Layer 7 of a small transformer language model trained on English Wikipedia (19 layers, counted from 0, width 64).
A neuron's activation on a vector x is SiLU(gate . x) times (in . x), where the dot is the dot product.

Input weights of the MLP neurons that the questions are about. A number n stands for (n - 128) times 0.014.
n16 gate: 139, 147, 77, 115, 123, 124, 100, 144, 89, 149, 161, 127, 145, 148, 132, 85, 148, 120, 130, 96, 166, 126, 94, 135, 145, 135, 130, 144, 168, 148, 135, 112, 143, 119, 123, 148, 139, 171, 115, 96, 106, 137, 125, 146, 113, 138, 147, 129, 129, 118, 152, 126, 136, 172, 141, 154, 136, 137, 118, 84, 95, 124, 137, 120
n40 gate: 126, 118, 134, 125, 139, 113, 138, 157, 94, 131, 135, 122, 165, 136, 168, 109, 151, 100, 118, 127, 129, 160, 131, 151, 151, 159, 118, 121, 94, 129, 162, 79, 118, 134, 140, 142, 136, 136, 100, 149, 132, 129, 137, 115, 128, 122, 107, 132, 115, 150, 96, 119, 105, 141, 97, 105, 136, 102, 134, 138, 137, 118, 122, 141
n67 gate: 131, 117, 107, 90, 143, 138, 92, 116, 84, 113, 143, 135, 149, 146, 107, 117, 118, 111, 151, 134, 153, 143, 93, 154, 119, 142, 98, 135, 160, 119, 165, 153, 115, 138, 120, 96, 72, 129, 105, 129, 143, 150, 153, 162, 113, 120, 104, 102, 122, 133, 137, 126, 159, 103, 145, 134, 114, 138, 153, 94, 115, 102, 102, 123
n84 gate: 137, 164, 105, 112, 121, 127, 114, 127, 124, 146, 143, 115, 105, 89, 141, 149, 115, 137, 151, 127, 112, 115, 112, 113, 136, 124, 113, 156, 116, 94, 126, 147, 161, 107, 94, 119, 127, 106, 143, 84, 132, 119, 146, 152, 119, 126, 153, 112, 119, 132, 133, 81, 122, 140, 131, 118, 138, 97, 151, 139, 151, 115, 97, 103
n135 gate: 108, 112, 137, 115, 124, 131, 101, 147, 115, 127, 151, 111, 151, 135, 108, 136, 148, 73, 142, 93, 166, 124, 128, 123, 130, 138, 70, 124, 141, 141, 155, 148, 132, 92, 141, 155, 137, 129, 131, 142, 133, 143, 85, 196, 124, 120, 161, 157, 120, 109, 113, 121, 136, 145, 149, 149, 128, 139, 127, 116, 143, 97, 88, 135
n142 gate: 94, 116, 132, 161, 127, 133, 130, 131, 118, 130, 153, 169, 147, 124, 107, 131, 152, 141, 150, 136, 134, 146, 114, 158, 143, 71, 157, 139, 118, 127, 132, 87, 135, 126, 86, 167, 149, 126, 152, 117, 94, 177, 130, 112, 107, 137, 136, 133, 127, 153, 170, 88, 134, 153, 170, 108, 125, 111, 112, 122, 86, 100, 125, 128
n175 gate: 124, 141, 120, 109, 88, 128, 129, 146, 142, 150, 131, 160, 99, 117, 145, 111, 132, 129, 115, 120, 149, 118, 138, 119, 120, 153, 115, 142, 129, 145, 113, 135, 100, 118, 103, 109, 131, 136, 117, 124, 129, 123, 166, 123, 143, 132, 130, 115, 130, 129, 152, 134, 107, 131, 144, 144, 154, 138, 141, 122, 132, 136, 115, 120
n16 in: 140, 122, 106, 65, 139, 119, 107, 140, 127, 154, 94, 162, 136, 100, 95, 130, 70, 96, 103, 164, 145, 72, 92, 161, 147, 132, 137, 130, 151, 137, 128, 129, 119, 123, 138, 75, 135, 132, 132, 162, 151, 103, 146, 168, 107, 131, 120, 107, 143, 115, 101, 156, 131, 151, 154, 109, 107, 122, 141, 110, 98, 111, 161, 10
n40 in: 97, 136, 134, 104, 133, 140, 125, 106, 121, 154, 137, 120, 143, 158, 117, 153, 100, 92, 124, 128, 137, 138, 112, 135, 130, 141, 127, 144, 114, 109, 170, 159, 128, 148, 118, 129, 86, 129, 112, 140, 153, 143, 149, 162, 109, 156, 127, 117, 113, 160, 114, 135, 146, 128, 137, 127, 100, 125, 128, 135, 87, 139, 137, 147
n67 in: 122, 129, 130, 94, 143, 127, 97, 137, 109, 119, 139, 134, 134, 137, 117, 122, 111, 117, 145, 141, 176, 161, 103, 168, 115, 125, 104, 164, 160, 132, 158, 144, 149, 117, 123, 101, 101, 122, 82, 140, 162, 140, 171, 158, 114, 98, 136, 120, 105, 108, 148, 146, 159, 101, 132, 103, 114, 149, 137, 88, 97, 118, 169, 131
n84 in: 124, 121, 140, 144, 124, 136, 118, 112, 109, 128, 159, 98, 104, 101, 191, 122, 141, 93, 135, 129, 110, 115, 119, 117, 122, 141, 93, 112, 82, 127, 153, 138, 125, 110, 132, 102, 147, 103, 150, 96, 124, 88, 127, 161, 128, 113, 144, 150, 112, 128, 133, 110, 97, 117, 101, 137, 176, 133, 166, 145, 169, 156, 98, 110
n135 in: 129, 121, 139, 115, 91, 101, 85, 131, 101, 147, 132, 101, 146, 115, 147, 146, 148, 113, 135, 116, 150, 147, 107, 134, 132, 140, 97, 128, 109, 142, 168, 105, 158, 107, 112, 126, 146, 104, 134, 130, 90, 139, 93, 148, 150, 110, 130, 146, 150, 117, 95, 119, 104, 140, 119, 131, 173, 136, 136, 108, 142, 85, 95, 139
n142 in: 114, 123, 98, 122, 133, 145, 148, 130, 99, 113, 155, 149, 92, 117, 95, 110, 115, 88, 97, 147, 130, 132, 133, 125, 114, 147, 140, 142, 154, 108, 117, 121, 130, 92, 142, 124, 119, 136, 152, 124, 142, 117, 150, 153, 60, 108, 66, 135, 119, 151, 103, 120, 163, 135, 153, 118, 109, 116, 147, 116, 115, 126, 98, 135
n175 in: 106, 152, 150, 123, 120, 185, 127, 138, 137, 149, 136, 141, 138, 144, 114, 156, 143, 144, 128, 139, 134, 116, 131, 140, 162, 109, 164, 166, 113, 123, 129, 139, 132, 136, 78, 103, 132, 106, 94, 164, 126, 127, 151, 112, 103, 171, 127, 89, 97, 70, 93, 132, 136, 86, 108, 109, 88, 88, 97, 113, 122, 140, 114, 121

Each question shows a token from some text and the vector x that enters the MLP there. A number n stands for (n - 128) times 0.015.

"s": 141, 135, 117, 143, 203, 178, 104, 104, 71, 126, 106, 159, 150, 105, 118, 98, 102, 88, 154, 176, 156, 140, 124, 132, 144, 71, 125, 128, 139, 169, 153, 142, 111, 135, 134, 92, 68, 123, 134, 94, 87, 139, 120, 123, 156, 125, 193, 144, 123, 123, 68, 173, 161, 140, 89, 121, 78, 99, 121, 95, 139, 35, 162, 163
The two highest activations, in order: n67, n16

" an": 112, 92, 166, 135, 105, 173, 148, 118, 106, 112, 101, 129, 121, 54, 104, 151, 134, 74, 165, 127, 163, 153, 147, 136, 138, 128, 146, 158, 119, 116, 91, 116, 41, 111, 80, 82, 114, 154, 136, 92, 108, 96, 124, 107, 134, 135, 142, 130, 123, 111, 98, 157, 115, 93, 44, 134, 98, 94, 104, 142, 144, 98, 232, 162
The two highest activations, in order: n135, n142

"out": 122, 138, 137, 127, 190, 126, 130, 127, 43, 137, 132, 129, 126, 106, 118, 166, 151, 115, 147, 115, 117, 205, 81, 123, 116, 126, 165, 138, 127, 146, 180, 143, 115, 155, 172, 102, 117, 80, 205, 116, 100, 106, 119, 157, 155, 134, 165, 137, 124, 152, 70, 172, 145, 98, 121, 110, 55, 128, 102, 83, 99, 64, 141, 91
Which three neurons fire most, strongest first? n67, n135, n40

" astronom": 138, 135, 128, 165, 178, 213, 145, 153, 97, 165, 151, 118, 152, 76, 156, 123, 87, 88, 126, 170, 147, 122, 113, 99, 155, 123, 143, 151, 133, 170, 133, 161, 90, 149, 115, 52, 164, 145, 99, 79, 122, 100, 116, 93, 159, 149, 107, 140, 145, 133, 115, 194, 116, 70, 96, 139, 82, 80, 123, 130, 112, 80, 127, 119
Which neuron fires most, and how strongly? n135, at about 0.26

")": 119, 97, 128, 92, 102, 190, 150, 173, 65, 140, 103, 162, 144, 110, 121, 167, 96, 114, 108, 129, 184, 123, 137, 126, 106, 68, 165, 109, 176, 129, 116, 148, 157, 151, 130, 98, 108, 148, 162, 139, 106, 130, 115, 110, 153, 136, 129, 115, 97, 123, 142, 146, 136, 89, 91, 140, 77, 158, 105, 132, 159, 53, 102, 194
Which of these neurons fires most? n67

",": 107, 85, 129, 126, 122, 159, 130, 162, 90, 132, 66, 154, 109, 67, 123, 150, 108, 84, 120, 130, 172, 132, 158, 105, 124, 115, 148, 131, 149, 124, 114, 183, 99, 118, 159, 115, 101, 114, 183, 138, 125, 154, 121, 113, 130, 152, 110, 96, 130, 150, 110, 153, 116, 102, 85, 153, 115, 130, 80, 83, 81, 66, 144, 226
Which neuron fires most, and how strongly? n84, at about 0.57

" ": 137, 139, 108, 134, 129, 145, 97, 124, 89, 148, 94, 131, 139, 127, 112, 140, 89, 87, 158, 102, 141, 112, 130, 88, 107, 123, 242, 138, 151, 149, 122, 150, 88, 119, 72, 123, 112, 185, 190, 93, 80, 144, 96, 105, 115, 132, 149, 61, 124, 123, 97, 165, 112, 104, 99, 169, 96, 109, 130, 117, 135, 107, 148, 114
Which neuron fires most, and how strongly? n16, at about 1.6

" Louisiana": 125, 121, 154, 175, 150, 223, 179, 117, 64, 155, 139, 141, 119, 70, 106, 138, 101, 129, 156, 181, 124, 87, 165, 111, 66, 117, 165, 123, 110, 102, 135, 148, 129, 165, 169, 151, 114, 134, 151, 80, 161, 122, 114, 123, 152, 160, 113, 104, 110, 108, 116, 121, 116, 81, 143, 125, 91, 98, 84, 113, 131, 84, 121, 136
Which of these neurons fires most? n135

"ial": 147, 115, 151, 133, 119, 188, 166, 121, 61, 126, 166, 125, 128, 87, 87, 147, 141, 76, 135, 181, 120, 153, 102, 88, 102, 99, 175, 182, 112, 110, 159, 125, 170, 120, 141, 80, 97, 104, 159, 102, 114, 122, 126, 143, 151, 152, 159, 172, 103, 113, 136, 142, 152, 93, 96, 124, 97, 145, 135, 93, 72, 38, 127, 144
The two highest activations, in order: n67, n142

".": 121, 80, 82, 138, 96, 169, 147, 154, 77, 164, 67, 133, 75, 88, 100, 163, 103, 112, 144, 151, 181, 135, 145, 118, 155, 112, 215, 146, 131, 110, 139, 148, 84, 104, 128, 140, 110, 144, 147, 121, 79, 123, 133, 134, 172, 146, 135, 85, 99, 125, 106, 131, 166, 73, 109, 152, 109, 129, 106, 104, 129, 92, 110, 148
Which three neurons fire most, strongest first? n175, n142, n135

" English": 159, 124, 184, 144, 94, 200, 186, 125, 76, 163, 129, 152, 166, 73, 107, 140, 120, 72, 172, 179, 129, 106, 110, 109, 126, 103, 202, 174, 104, 117, 110, 135, 97, 166, 172, 104, 82, 145, 145, 107, 158, 113, 98, 120, 143, 126, 134, 124, 94, 128, 110, 156, 119, 69, 112, 125, 107, 142, 127, 134, 122, 73, 137, 151
Which of these neurons fires most? n135

" of": 112, 115, 167, 147, 114, 186, 149, 131, 106, 139, 123, 153, 97, 85, 105, 179, 156, 83, 110, 191, 138, 124, 76, 92, 119, 172, 187, 145, 135, 144, 114, 123, 124, 115, 145, 141, 119, 76, 188, 132, 85, 123, 113, 104, 127, 139, 133, 105, 132, 121, 116, 133, 155, 112, 103, 96, 103, 73, 102, 62, 121, 30, 140, 152
Which of these neurons fires most? n142

"n": 113, 130, 163, 125, 235, 105, 114, 95, 91, 87, 128, 149, 145, 112, 101, 145, 106, 130, 105, 116, 175, 126, 130, 92, 105, 100, 164, 143, 97, 189, 115, 120, 96, 155, 147, 86, 136, 125, 193, 100, 90, 122, 104, 93, 146, 133, 129, 124, 122, 90, 80, 151, 182, 143, 120, 120, 26, 133, 137, 164, 80, 125, 126, 136
Which of these neurons fires most? n84

"c": 114, 124, 168, 125, 236, 184, 142, 120, 63, 110, 119, 150, 116, 126, 135, 132, 108, 168, 120, 120, 135, 130, 115, 84, 110, 136, 136, 99, 135, 168, 170, 125, 114, 121, 128, 73, 85, 117, 143, 58, 49, 145, 156, 119, 84, 129, 150, 114, 116, 94, 79, 163, 133, 97, 91, 157, 79, 79, 91, 154, 96, 137, 105, 105
Which of these neurons fires most? n135

"0": 129, 137, 136, 127, 107, 109, 118, 118, 80, 94, 131, 123, 111, 114, 110, 115, 76, 113, 122, 131, 126, 113, 108, 136, 150, 95, 217, 112, 115, 204, 116, 191, 52, 154, 112, 102, 171, 144, 162, 107, 130, 98, 115, 117, 108, 147, 203, 89, 97, 116, 144, 146, 152, 109, 121, 144, 95, 137, 142, 101, 81, 47, 154, 164
Which of these neurons fires most? n16

" at": 110, 112, 87, 165, 145, 164, 147, 135, 100, 149, 101, 169, 106, 89, 122, 159, 96, 80, 92, 157, 162, 140, 105, 107, 101, 174, 180, 149, 156, 147, 74, 144, 97, 137, 79, 159, 134, 180, 139, 106, 124, 124, 121, 80, 123, 165, 198, 97, 116, 102, 68, 110, 126, 69, 115, 113, 126, 85, 100, 131, 153, 78, 161, 139
Which three neurons fire most, strongest first? n175, n135, n67

"em": 155, 185, 151, 112, 135, 184, 153, 115, 111, 127, 152, 105, 158, 121, 130, 157, 156, 105, 125, 85, 183, 150, 127, 126, 117, 89, 112, 142, 101, 132, 133, 109, 112, 126, 141, 68, 121, 27, 177, 68, 104, 81, 141, 151, 169, 148, 150, 113, 102, 92, 128, 167, 177, 112, 102, 124, 133, 132, 155, 134, 104, 123, 112, 98
Which of these neurons fires most? n84

"9": 163, 153, 109, 99, 114, 140, 147, 124, 104, 128, 106, 117, 144, 81, 100, 127, 85, 55, 135, 94, 152, 125, 108, 127, 148, 94, 198, 147, 137, 151, 186, 142, 104, 154, 171, 133, 164, 146, 117, 117, 134, 75, 97, 91, 112, 168, 174, 117, 99, 115, 104, 136, 139, 69, 134, 167, 103, 96, 126, 109, 123, 92, 173, 210
Which of these neurons fires most? n16

"e": 109, 115, 182, 130, 185, 143, 160, 110, 127, 109, 92, 157, 179, 145, 95, 113, 136, 136, 127, 141, 145, 109, 102, 113, 107, 135, 155, 124, 138, 158, 60, 109, 83, 122, 149, 65, 84, 115, 210, 109, 95, 121, 125, 119, 151, 182, 158, 134, 81, 100, 68, 199, 145, 108, 157, 119, 96, 151, 154, 157, 129, 160, 136, 182
Which three neurons fire most, strongest first? n135, n84, n67

"ers": 164, 153, 139, 111, 124, 207, 114, 106, 84, 118, 136, 137, 155, 100, 101, 120, 118, 95, 156, 166, 144, 152, 165, 161, 106, 80, 135, 127, 122, 124, 191, 114, 156, 166, 159, 101, 103, 66, 185, 102, 140, 148, 132, 94, 163, 116, 130, 131, 106, 111, 73, 144, 143, 140, 118, 125, 145, 101, 94, 87, 103, 24, 110, 126
Which three neurons fire most, strongest first? n67, n135, n142

" another": 101, 107, 154, 125, 113, 173, 158, 142, 61, 120, 95, 145, 120, 97, 106, 165, 138, 61, 191, 182, 167, 139, 128, 101, 186, 119, 164, 137, 120, 128, 122, 127, 59, 135, 113, 76, 93, 156, 145, 77, 139, 127, 97, 107, 142, 125, 177, 138, 134, 111, 97, 135, 113, 99, 80, 117, 93, 123, 111, 154, 118, 54, 168, 155
Which neuron fires most, and how strongly? n40, at about 0.19